Layer 6 of a small transformer language model trained on English Wikipedia (14 layers, counted from 0, width 64).
A neuron adds its activation times its output weights to the MLP's output. To switch it off is to set its activation to zero at one token and run the rest of the model.

Output weights of the MLP neurons that the questions are about. A number n stands for n times 0.0047.
n6: 32 59 -14 -18 39 -27 -65 36 -3 31 20 18 -16 -8 -69 69 20 -9 -10 -13 -5 52 1 -29 10 -22 12 -18 13 -18 30 -35 5 -40 6 -10 35 -78 -1 -58 -52 2 -11 50 -33 6 46 51 -2 7 -30 17 -58 -32 30 29 -81 -36 2 11 -48 6 50 36
n9: -24 -13 38 31 -65 36 -56 -30 21 0 -45 -7 25 43 -38 -21 -22 -33 13 -23 28 5 -37 -12 11 34 -58 3 -12 3 -4 6 -56 -8 20 -46 -25 38 -10 -50 -14 -4 -26 -39 -6 18 12 9 21 -28 9 -19 39 28 -8 37 17 60 -32 14 20 42 38 37
n27: -48 44 -44 -23 -3 9 18 19 14 -32 34 -4 15 -27 -34 -16 23 -14 30 63 2 67 16 26 40 19 -23 4 24 -10 -2 -32 -9 38 -41 94 -26 43 -22 1 2 25 -55 -47 40 4 29 21 20 -31 -21 -34 16 35 13 6 -4 -7 38 61 64 57 17 27
n38: 18 -6 20 -56 -8 -33 -22 -6 -20 13 45 -20 56 7 27 -30 -8 -29 7 -15 -10 -26 -20 -16 -64 -3 -3 1 -31 -50 -18 -35 -48 61 -30 44 27 -25 54 12 34 48 -11 -4 -19 2 34 -12 12 49 9 49 -14 -46 -1 -5 6 -37 -20 37 -26 5 10 -35
n39: 26 -42 9 9 37 -29 8 -7 -12 -53 -44 13 -18 19 31 -41 18 -11 8 19 -26 10 52 7 24 57 -36 83 -46 -19 -34 -4 -32 -43 -38 20 -42 40 -40 47 -10 -25 11 -36 6 -4 25 13 5 -7 37 11 46 -34 -15 17 4 -17 -25 -64 6 26 -20 -40
n63: -27 21 29 10 -22 -11 -11 -31 -6 -15 9 -1 -5 -22 -25 62 24 17 -55 -11 17 25 11 -43 -45 25 34 4 -13 -4 28 19 -15 -33 32 -7 26 -16 20 80 29 28 -26 3 -43 -4 -16 -38 -44 26 -73 17 -20 51 -22 -13 -6 9 36 -17 57 14 -44 -26
n67: -23 -39 39 -7 -2 -25 18 6 -5 18 13 -42 -20 6 20 -28 57 -20 23 6 74 -38 -64 -42 48 -2 8 -1 17 -8 -15 -21 -52 7 14 -33 35 -29 38 -16 -38 7 -13 -19 29 -16 -25 -25 -28 50 3 53 18 20 20 -32 -6 12 -2 8 39 58 -73 -39
n87: -9 11 7 23 -46 0 15 -28 -20 18 40 5 -12 53 16 -11 -35 -12 -18 -28 50 -18 -34 51 8 -18 -36 -1 7 28 2 -66 17 74 -16 12 -13 30 -38 5 30 16 15 -3 -37 63 -17 -33 -23 74 39 -17 -10 24 4 -8 14 -11 1 -11 -1 6 39 22
n105: -12 43 -11 3 68 5 -2 -36 15 -32 3 -8 2 -11 -25 -32 19 36 46 84 -15 -4 -26 -12 -48 5 -8 36 45 22 28 -54 69 56 -12 3 -43 61 49 -26 -59 31 -15 -7 -11 -33 18 16 4 -29 3 28 -28 -38 -25 17 23 -19 36 -1 -42 29 15 -16
n114: 36 -57 39 -13 56 -56 -6 13 13 47 -55 -12 -66 25 11 19 -4 11 68 20 26 -18 48 -6 -57 7 -21 -15 -25 -22 42 42 26 48 17 -19 -42 -65 14 21 -15 -9 -15 8 -17 -38 39 12 -28 9 56 66 7 -17 -6 10 -22 -1 -6 12 8 33 36 -11
n115: -85 15 38 10 -16 47 24 15 -7 14 45 59 25 -41 28 35 -23 -22 -30 -14 7 12 -10 -10 5 6 -19 65 -3 -29 38 70 -17 -61 15 -24 14 -18 31 -36 42 42 -35 3 -7 23 -14 3 11 0 32 -1 13 1 12 -7 0 -14 -53 -48 58 -7 -5 -12
n116: -9 42 21 -9 -29 3 -30 14 -1 -34 -19 40 -10 -39 4 -12 56 -39 -17 12 39 23 24 7 29 31 -12 2 -46 -8 -1 -23 26 46 -10 -32 -53 -8 -71 -47 66 -19 20 3 -5 37 22 13 -53 23 18 33 2 -21 -5 3 3 -9 -34 -26 7 0 -20 71
n118: 35 -27 -8 6 -56 -15 25 59 -7 38 14 73 -57 -11 -8 -5 6 -8 -1 30 -30 25 23 14 -13 39 -21 6 -49 -25 6 -54 -52 2 -7 50 56 65 -15 53 37 11 0 -6 54 35 20 -42 -2 -19 44 7 -15 -3 -10 -49 25 23 9 -30 25 30 28 2
n139: 5 -20 15 -23 -13 22 -5 -27 2 -12 -20 -17 7 4 33 -17 -61 30 -36 -12 -47 -30 -2 -35 -50 -9 25 18 33 -13 8 -5 -22 -12 5 15 -40 69 73 71 -65 52 -25 -10 -25 -11 30 -9 39 -11 -35 18 -13 -22 41 -7 -23 -18 22 7 12 1 32 -77
n140: -10 -17 -32 -15 -3 41 -3 22 7 -4 10 -31 37 -46 -11 22 13 1 50 28 -23 -40 -6 -8 -17 51 27 -36 -37 2 -23 54 -8 2 -4 10 31 -16 -18 -14 12 -42 -48 23 -73 3 74 -55 -17 -61 -16 -20 5 -27 24 52 19 -30 -12 24 40 -10 -5 -66
n144: 44 -25 51 7 65 -63 21 30 14 -25 32 11 -44 -5 28 -7 41 -19 24 14 17 49 51 41 22 -44 -41 35 38 16 5 -3 -61 17 13 -14 -2 54 -18 -5 3 13 -10 -39 7 44 24 57 31 -4 7 3 3 -12 28 -45 66 31 63 64 38 -22 -35 46

Each question names a token from some text and the token that comes next. It shows the activations a of the neurons there, in the order above. A number n stands for n times 0.2.

Then comes g, the gradient of the next token's log-probability with respect to the MLP's output, scaled to length 1. A neuron's effect is roughly proportional to its activation times (output weights . g). A number n stands for n times 0.005.

"ru", then "led"
a: -1 1 -6 1 0 1 1 4 -2 5 0 3 0 -1 20 -2
g: -18 -24 2 -37 2 1 -22 -17 3 -5 -52 46 10 78 18 7 -13 35 -1 5 -52 -38 31 41 -18 -4 -15 -3 25 -54 -13 10 -8 33 51 -17 -14 -10 -17 15 13 27 7 -43 -10 20 24 35 -2 -9 -12 44 0 3 0 -19 2 0 3 17 -11 -1 9 5
Which two neurons, each switched off alone, lower its probability most, in order? n114, n27

"to", then "gra"
a: -3 0 0 0 1 -28 -1 -41 -24 1 0 1 15 -30 0 0
g: -21 -33 2 -1 13 -3 12 -6 24 20 1 -3 -21 -28 41 -16 9 0 50 23 1 25 -15 -24 -42 12 0 -8 -37 39 15 32 19 -17 -31 40 -4 -26 8 -4 -17 -1 -20 11 9 5 -50 -41 28 -41 16 -46 -35 -61 -10 10 -30 -18 39 -31 -20 12 -4 13
Which two neurons, each switched off alone, lower its probability most, in order? n87, n63

" ", then "en"
a: 0 2 0 0 0 1 -1 6 1 -2 -13 2 0 -7 4 2
g: 14 -11 16 5 -11 1 -51 -11 -5 47 0 -12 31 -22 18 -11 -11 -25 28 52 -48 23 39 12 1 15 21 -12 -18 -21 -13 7 22 -36 24 -10 18 13 23 3 0 -19 12 6 14 -69 34 20 28 36 23 -12 15 -28 -7 2 -20 52 -32 -8 25 -42 -23 -21
Which neuron, switched off, raises the next token's probability most? n87

" Pa", then "s"
a: -1 1 -1 2 0 1 -1 40 0 2 0 11 2 1 -12 1
g: 14 21 47 -34 0 9 36 -26 -17 9 20 25 -25 18 -26 -31 -6 4 -44 3 10 -45 -37 25 -8 16 24 19 -30 10 8 8 -31 -29 6 2 -34 29 18 10 -16 8 32 -3 -19 40 -51 -7 56 4 21 -24 -18 22 33 -4 46 21 29 34 -16 -7 11 18
Which two neurons, each switched off alone, lower its probability most, in order? n87, n140

"na", then " Sh"
a: 5 38 2 0 -6 -29 3 1 1 5 3 -1 37 0 4 -1
g: 3 2 -5 8 31 39 16 2 -11 -22 20 -22 14 5 53 83 2 48 16 24 22 5 37 -1 -11 11 49 -19 -11 32 -21 -34 -17 -24 0 -53 1 9 -33 -6 8 -36 27 -13 -8 2 15 -18 13 -11 -6 1 -6 4 34 43 22 2 -2 -17 3 49 12 -20
Which neuron, switched off, raises the next token's probability most? n118

"et", then "ition"
a: 0 1 13 1 1 2 6 2 -20 0 3 1 1 1 5 17
g: -7 -69 -14 -18 8 5 -41 12 -15 -6 -49 -9 -19 -9 19 -22 11 -5 -6 -30 51 0 -29 -17 -32 35 -9 -18 -28 -9 16 -11 -24 11 5 25 33 -43 -35 -9 -31 -49 18 6 -24 -1 -6 -2 32 -12 -6 -65 -10 -20 19 12 -18 6 4 14 12 -8 -34 -40
Switching off which neuron hurts the next token most? n105

" D", then "ome"
a: 1 4 2 0 -1 2 0 -1 -37 -3 2 -4 1 -6 -18 0
g: 32 7 -12 -20 -7 -3 42 -17 1 8 -10 12 2 25 -11 -13 9 -46 -15 3 26 -35 12 -52 41 48 -27 0 22 31 4 -21 28 47 12 55 -42 49 -14 6 -9 -10 16 21 18 -16 12 -3 -20 -39 -3 -41 -10 -3 -24 -17 -19 25 -14 41 0 -30 16 -21
Which neuron, switched off, raises the next token's probability most? n105

"ency", then " is"
a: 1 24 5 0 -2 -4 4 -1 -7 0 1 -20 27 2 -2 0
g: 2 -37 20 24 30 33 -19 -6 57 7 25 -4 14 21 -37 -36 14 34 -17 17 -14 -24 8 -20 -5 -83 -20 0 35 -10 27 14 -17 -16 25 -22 18 2 -17 -14 26 29 16 -3 -6 -20 4 37 -6 29 7 -4 -43 59 31 12 7 26 -7 -12 -16 -18 12 -9
Which two neurons, each switched off alone, lower its probability most, in order? n116, n9

"n", then "ul"
a: 2 8 1 5 -28 0 0 -4 1 -2 -1 19 -11 2 1 3
g: 16 -64 21 -16 -8 -30 -2 -32 -15 -13 -5 -29 20 31 18 -25 -7 1 -27 11 -16 -25 -12 24 16 -18 37 25 -10 -19 12 13 11 21 -26 3 34 -9 4 19 43 11 34 -8 -10 31 51 -10 -45 3 -5 -16 15 -24 28 -10 -39 -41 0 -26 9 38 40 53
Which neuron, switched off, raises the next token's probability most? n39

".", then " P"
a: -1 46 1 -2 0 0 1 4 0 15 -2 -15 -11 1 1 13
g: -23 -19 -31 -7 2 47 -10 32 6 18 -3 -24 3 14 -23 -13 -14 12 59 7 22 32 -18 9 39 31 2 21 -6 -23 35 16 -34 -7 -26 2 -8 -23 -17 8 -13 -13 -6 -10 -22 -9 28 -2 23 -18 -28 41 26 -13 28 -38 -32 -11 37 22 74 12 46 22
Switching off which neuron hurts the next token most? n9

"p", then " La"
a: -1 -7 2 4 -1 -10 -7 -1 0 -1 18 -32 -11 -1 -5 0
g: -26 18 4 -22 -41 30 18 9 24 5 45 4 -7 -14 20 27 17 -21 -18 20 42 -2 -10 9 -1 -1 20 34 -20 -34 1 2 -42 -40 -4 -21 -1 49 -14 2 2 -8 1 17 53 -9 -34 7 -12 -18 -24 48 1 0 47 23 2 -54 15 15 48 17 -41 -11
Switching off which neuron hurts the next token most? n115

"o", then "ta"
a: -1 -4 -1 -1 -38 1 -2 0 2 9 -3 -7 2 -1 -1 0
g: 10 4 11 70 -7 -14 20 -3 4 -7 -8 -16 9 0 -32 13 -13 9 -30 -32 3 -35 -42 49 12 -39 -7 14 -27 -26 -9 6 -16 30 11 -40 -9 16 12 0 -1 32 2 -9 13 25 10 16 4 27 -54 -16 -29 6 16 -25 -19 -38 -22 -16 59 21 60 -10
Switching off which neuron hurts the next token most? n39

" not", then " to"
a: 2 4 7 1 4 0 0 4 -1 2 -7 0 0 3 1 2
g: -3 22 16 -33 -19 -26 48 30 13 5 12 0 -2 29 -19 52 -16 -37 -2 -15 -6 28 -5 -34 17 12 -52 -7 -13 -39 3 12 8 -7 16 11 -7 37 7 46 -13 -17 28 24 -30 -1 12 57 -27 -24 -33 27 39 -3 3 31 9 -15 22 54 -5 11 -32 10
Switching off which neuron hurts the next token most? n27

"72", then " |"
a: 3 2 18 -1 2 3 1 1 2 5 1 1 -4 -1 -2 -1
g: 14 27 9 -57 17 16 24 22 -35 35 -23 9 27 39 -14 4 32 -38 7 50 -3 -12 -22 -2 0 84 0 -46 -38 34 -14 -9 11 28 16 -9 -30 -14 18 -9 1 18 14 -15 7 7 -4 -20 6 -12 -4 17 13 31 28 24 -18 -27 -7 14 24 28 -34 12
Switching off which neuron hurts the next token most? n27

" with", then " term"
a: 0 2 0 1 -1 0 -3 -4 2 0 1 16 1 0 0 2
g: 26 -9 33 79 24 -2 -10 4 43 13 10 -41 55 -24 -1 -3 -15 -22 2 -34 -23 -35 3 -14 34 18 -14 22 14 10 1 -4 -11 10 38 42 -26 -58 2 -8 17 11 -8 -1 26 62 -16 18 17 15 -18 7 5 -5 6 5 2 -18 -16 -20 -27 2 -2 43
Switching off which neuron hurts the next token most? n116

"s", then " organ"
a: 2 1 0 25 0 1 54 3 3 0 0 -16 0 0 2 4
g: -4 1 -22 12 -2 1 11 -8 -19 11 12 39 18 -38 2 -16 39 -13 70 -21 -9 32 -20 1 -12 -7 31 -6 1 7 4 -4 17 20 -12 43 1 -11 -8 -18 47 13 -46 -7 80 6 10 -37 -13 19 -49 -12 40 -40 31 11 -11 -36 9 -12 10 2 20 -5
Switching off which neuron hurts the next token most? n38

"at", then "a"
a: -56 2 1 0 1 -1 7 1 0 0 2 -41 -6 0 1 -4
g: -14 -14 3 35 22 -3 39 0 36 11 -40 5 23 -13 8 24 -27 28 17 24 -3 21 -20 -37 31 -14 -6 -28 -69 37 -28 -23 27 32 -21 -36 34 35 35 -6 12 -33 15 23 46 -26 -2 10 15 7 35 -31 34 -8 -13 -14 23 7 -13 -17 -17 18 18 -4
Switching off which neuron hurts the next token most? n6

" K", then "he"
a: 1 2 -1 -1 -20 0 1 3 -2 -2 2 -2 4 2 -5 -1
g: 14 43 48 27 -8 -22 22 -12 -4 -9 -12 -12 -10 -14 -38 32 -4 34 -15 -30 15 -28 2 -17 39 33 -3 -14 -6 18 5 -36 -30 -1 6 12 26 38 -22 45 2 -18 8 -30 -20 13 51 24 -15 -25 -21 41 -48 -11 10 42 31 -21 49 10 7 21 -9 13
Which neuron, switched off, raises the next token's probability most? n39

"ong", then " those"
a: -1 0 4 -1 2 -14 1 -11 3 0 36 -5 1 0 0 2
g: 10 -26 -21 3 42 20 -10 -23 28 12 4 -1 -1 3 -9 -41 20 40 9 0 -41 -25 20 12 -38 12 -4 2 22 36 -5 -30 -23 -1 -51 -26 -33 -23 -14 35 -18 -66 34 -9 -30 0 -15 29 14 25 -32 27 10 -24 -29 18 -26 4 -34 5 -22 49 15 4
Which neuron, switched off, raises the next token's probability most? n115

"point", then " of"
a: 2 -21 -12 2 0 1 8 -7 -9 4 3 0 0 2 13 1
g: 7 -9 -23 19 29 -8 -28 -41 68 2 6 -6 -9 20 0 -25 32 -3 18 4 0 -35 17 3 -20 -14 12 20 41 17 -13 15 2 -5 -16 -24 -7 -1 -61 43 -22 -45 18 23 -18 17 -6 34 -5 -50 -2 31 32 23 -11 2 -13 -38 -17 -7 45 14 -17 -49
Switching off which neuron hurts the next token most? n140

"n", then "out"
a: 1 -2 1 13 -1 -1 0 -1 1 -6 7 14 -34 16 1 0
g: -7 35 -17 21 62 26 -4 20 -27 -13 -62 -24 17 17 29 9 27 19 15 16 28 13 24 13 25 -51 -29 41 2 35 -12 10 44 -7 -31 7 3 -56 -30 -12 -11 5 22 27 -32 22 0 17 -1 1 1 0 2 -14 39 -9 -31 -6 -6 10 31 2 3 -42
Switching off which neuron hurts the next token most? n118

"p", then " S"
a: -4 -10 2 7 -1 -6 -8 -1 0 -1 16 -38 -16 -2 -2 0
g: -11 27 1 -38 -36 25 8 3 16 5 51 1 -13 -15 0 46 10 18 4 14 44 -22 -14 7 18 -13 29 15 -27 -22 -14 -15 -35 -16 2 -22 8 55 -34 1 3 7 15 28 31 -5 -49 -4 -11 -17 5 52 -2 9 55 9 17 -26 12 20 60 11 -20 -36
Switching off which neuron hurts the next token most? n115

"port", then "er"
a: 4 2 -1 1 0 -2 4 -9 1 3 -1 0 2 3 28 1
g: -31 -33 31 29 -19 -41 -2 4 -32 20 -47 29 6 14 -6 -20 -46 15 50 31 2 -2 10 -7 -34 -19 1 7 -41 -26 30 0 26 0 5 18 15 -3 -4 -22 23 15 -27 -9 1 -52 8 -9 19 43 11 19 -27 -16 -13 37 -4 38 -52 8 -3 -46 7 -20
Switching off which neuron hurts the next token most? n114

"L", then "or"
a: 2 0 -2 2 -24 3 0 -3 3 -1 2 0 3 -2 2 -1
g: -14 -11 -1 -9 3 -27 41 49 5 -3 2 31 2 -22 -85 11 -11 31 4 -65 22 16 -3 -6 42 -34 -25 10 -8 7 26 37 -18 -9 30 27 14 1 -10 -7 44 7 7 19 5 1 33 13 3 -1 10 33 20 -17 -1 -16 29 -15 41 -11 16 -12 -23 45
Switching off which neuron hurts the next token most? n39

"old", then "ers"
a: 3 2 0 2 0 0 25 0 -4 -3 1 0 0 3 -4 1
g: 8 -24 21 -28 2 -3 16 -24 -20 -2 -14 12 14 27 -24 8 -49 10 33 30 -20 -11 46 -37 -50 -42 -29 -2 14 -27 5 -26 -3 9 -11 37 11 -10 10 -16 39 42 -5 5 30 3 8 32 15 42 0 -19 -19 -21 -39 -18 4 63 -17 44 13 -23 7 -16
Which neuron, switched off, raises the next token's probability most? n67

"iya", then ";"
a: 7 2 2 0 -1 -7 22 0 0 -2 -5 -3 20 2 -10 0
g: 18 30 -23 -8 11 -18 4 -10 14 -11 -12 -18 45 -2 -36 -24 9 -75 -36 -8 10 0 -25 3 14 22 21 34 34 -45 -8 14 -2 2 -10 -13 15 -13 17 -19 13 -19 -8 0 -17 11 34 4 -25 -2 -21 6 -50 17 -31 14 6 26 -62 -13 -32 12 -71 2
Which neuron, switched off, raises the next token's probability most? n118

" Center", then " "
a: 3 2 -2 0 0 0 41 0 0 1 3 3 6 -30 1 0
g: -32 3 -33 -18 22 23 2 -5 -10 -9 9 16 22 3 -24 -7 20 1 12 -19 26 -38 25 14 -6 -11 -11 -31 -5 -11 5 23 -33 -18 50 -7 -12 -56 -23 14 5 32 10 -19 63 48 11 -54 16 14 -51 6 -9 -64 13 -1 29 10 -4 -16 -16 19 22 -21
Switching off which neuron hurts the next token most? n67

"end", then "ra"
a: 7 -2 2 0 0 -59 5 -5 -15 1 3 0 3 -21 1 0
g: -11 -53 -7 0 37 -16 -10 -14 1 2 13 17 -33 94 -17 -39 -37 25 -10 -3 -7 -41 -6 4 -31 -44 -11 38 -29 -24 2 -3 -6 9 -5 24 -16 -34 20 -3 17 31 34 -1 15 28 20 -12 -26 -15 -22 -10 16 31 -11 4 -1 2 -6 -7 -7 -31 51 -12
Switching off which neuron hurts the next token most? n63

"e", then "ign"
a: -7 0 0 -2 1 1 -2 2 2 0 -3 -3 2 -35 3 1
g: 32 -33 -22 13 -11 20 -15 -42 -26 15 -35 -52 26 8 3 -22 -5 53 5 -18 22 -9 29 22 -1 -40 6 28 0 3 1 17 31 -6 -3 36 1 -32 8 2 36 21 11 12 -15 -4 50 -12 39 19 -8 -37 -18 -19 28 38 -66 12 -3 -21 29 -22 0 -14
Which neuron, switched off, raises the next token's probability most? n139

"in", then "ist"
a: -9 0 35 -1 2 0 2 -4 -11 48 -2 4 3 -3 0 61
g: -18 -29 13 -23 16 17 -30 -27 35 37 -22 4 8 2 -9 -62 34 -27 1 15 -37 14 -18 -8 -64 21 -15 -43 -19 -24 -4 15 12 12 -18 10 -15 32 -8 40 23 25 2 8 19 -29 9 0 7 -13 31 -51 6 40 -3 21 -2 24 -38 48 -17 5 5 22
Which neuron, switched off, raises the next token's probability most? n144

"ff", then "ic"
a: -12 4 1 1 -2 -2 1 0 -1 -1 37 17 2 -2 -1 -1
g: -20 43 11 -9 10 21 -13 39 19 9 29 23 34 20 47 53 37 4 -33 -11 11 -43 -53 -4 10 15 9 10 16 46 0 -27 11 20 -12 8 8 9 18 -12 1 -14 -38 37 -38 -11 -8 24 11 -18 19 -17 17 -49 0 -30 7 -40 4 15 1 23 -46 -9
Switching off which neuron hurts the next token most? n115

"mit", then " it"
a: 27 0 -1 1 -7 0 18 7 0 12 -2 5 5 -1 40 0
g: -13 -13 -26 12 -6 -19 12 -25 8 33 -9 11 -19 -3 -8 8 10 -37 -18 24 7 -39 29 -1 51 15 17 -16 72 18 -17 -31 -61 10 -9 -7 26 37 -41 5 -20 -11 14 -33 -29 -31 1 52 -22 30 -6 4 7 5 -2 -40 -11 -3 2 -30 14 40 -14 -28
Switching off which neuron hurts the next token most? n67

"n", then "king"
a: -1 -19 0 3 -1 0 -1 12 3 5 2 14 -42 1 2 4
g: 19 -26 10 -1 30 26 3 24 9 -47 -13 6 19 33 47 -13 -31 -36 23 8 70 -18 -10 20 66 -21 18 17 29 -30 6 -31 -7 26 -19 -3 19 -29 -8 31 29 -2 10 -4 -6 10 -1 -33 0 45 -13 16 -1 23 -14 11 -22 -39 -28 7 -14 12 -1 41
Switching off which neuron hurts the next token most? n118

"t", then "age"
a: 3 3 5 4 0 -31 -13 0 1 1 0 -7 15 -2 0 -2
g: -4 -13 8 19 -2 1 5 -24 -23 -39 -8 27 22 36 9 16 -11 49 0 3 69 -25 -30 -47 4 -12 -11 -56 28 -24 25 -13 0 2 -27 25 53 27 30 -27 18 1 -17 -46 -5 2 -11 -63 -4 -6 9 10 -10 14 -24 -11 3 3 -21 23 -27 10 24 -6
Switching off which neuron hurts the next token most? n116

"ra", then " Na"
a: 2 -2 0 0 1 -8 2 6 1 2 -3 -1 18 0 -10 -1
g: 5 -6 -6 -8 10 20 16 3 -2 -11 34 -18 19 12 -15 9 1 18 -17 22 19 16 -2 -10 62 15 -9 40 -31 24 -27 3 -39 8 -21 -36 15 13 11 2 12 -76 -37 28 27 -7 -67 -18 -18 -19 17 -13 5 -37 28 12 14 -42 -22 -14 -15 41 -32 13
Switching off which neuron hurts the next token most? n63

" |", then " B"
a: 1 5 -1 -2 2 2 0 0 1 0 -3 3 1 2 0 21
g: -42 -10 -15 10 32 -10 7 59 6 -20 -13 15 -6 2 -21 -13 -35 3 75 8 38 -16 -6 -27 -7 31 18 -43 -30 18 -26 17 -7 -5 2 17 7 -10 29 -12 20 -21 14 20 -17 -23 -30 14 27 22 7 -4 -12 8 -37 50 -45 6 26 33 39 10 7 36
Which neuron, switched off, raises the next token's probability most? n144

"ade", then "\n"
a: 5 6 2 5 1 -4 -2 2 -27 2 1 -24 60 2 1 -1
g: 25 32 -29 26 14 74 16 -14 -14 2 -44 12 -8 17 0 -17 33 -42 2 -5 22 0 3 5 -24 0 -29 -35 56 -29 -28 -7 51 6 23 38 -19 33 17 6 24 13 1 -2 8 -45 -2 -31 -7 -12 3 -8 11 -40 -9 15 6 -37 31 2 -26 30 13 -20
Which neuron, switched off, raises the next token's probability most? n105

"or", then " ("
a: 18 9 4 0 0 -38 -2 0 21 1 3 1 -45 4 2 0
g: 7 5 -40 5 -41 25 -2 16 38 -22 11 33 16 -46 29 35 -2 11 5 -45 -11 -13 38 -1 -2 -18 3 0 -30 -9 -5 4 21 -15 12 -17 -8 14 -48 36 -22 -10 5 12 -56 -46 -15 -30 -6 -24 -13 8 1 42 69 0 -13 -17 -7 8 28 11 -42 -13
Which neuron, switched off, raises the next token's probability most? n63

"ell", then "y"
a: -5 0 3 0 2 -4 0 3 -31 -7 1 -3 -9 -1 0 -3
g: 13 33 17 -37 8 2 61 19 2 -26 32 -12 -25 -21 34 51 -9 8 32 20 -3 65 -18 -23 -47 26 -5 5 42 8 -1 -9 6 14 -6 -4 -30 -28 -24 2 -23 -51 -17 23 17 -10 -10 13 -5 -50 23 8 4 -3 -23 1 16 -18 -15 3 20 -28 5 -43
Which neuron, switched off, raises the next token's probability most? n105

" C", then "ong"
a: 2 1 -1 0 -1 1 1 -5 1 -1 3 -4 1 1 -7 1
g: 7 10 10 36 -13 16 -25 14 36 -19 25 -18 3 6 28 47 -6 -12 -33 -33 29 -30 9 9 -46 16 48 6 -24 -1 -5 4 27 10 33 21 11 43 30 4 -38 -15 10 -10 14 -23 9 -46 27 -24 23 -12 -40 -9 51 37 3 -23 2 23 56 -11 -5 -1
Which neuron, switched off, raises the next token's probability most? n140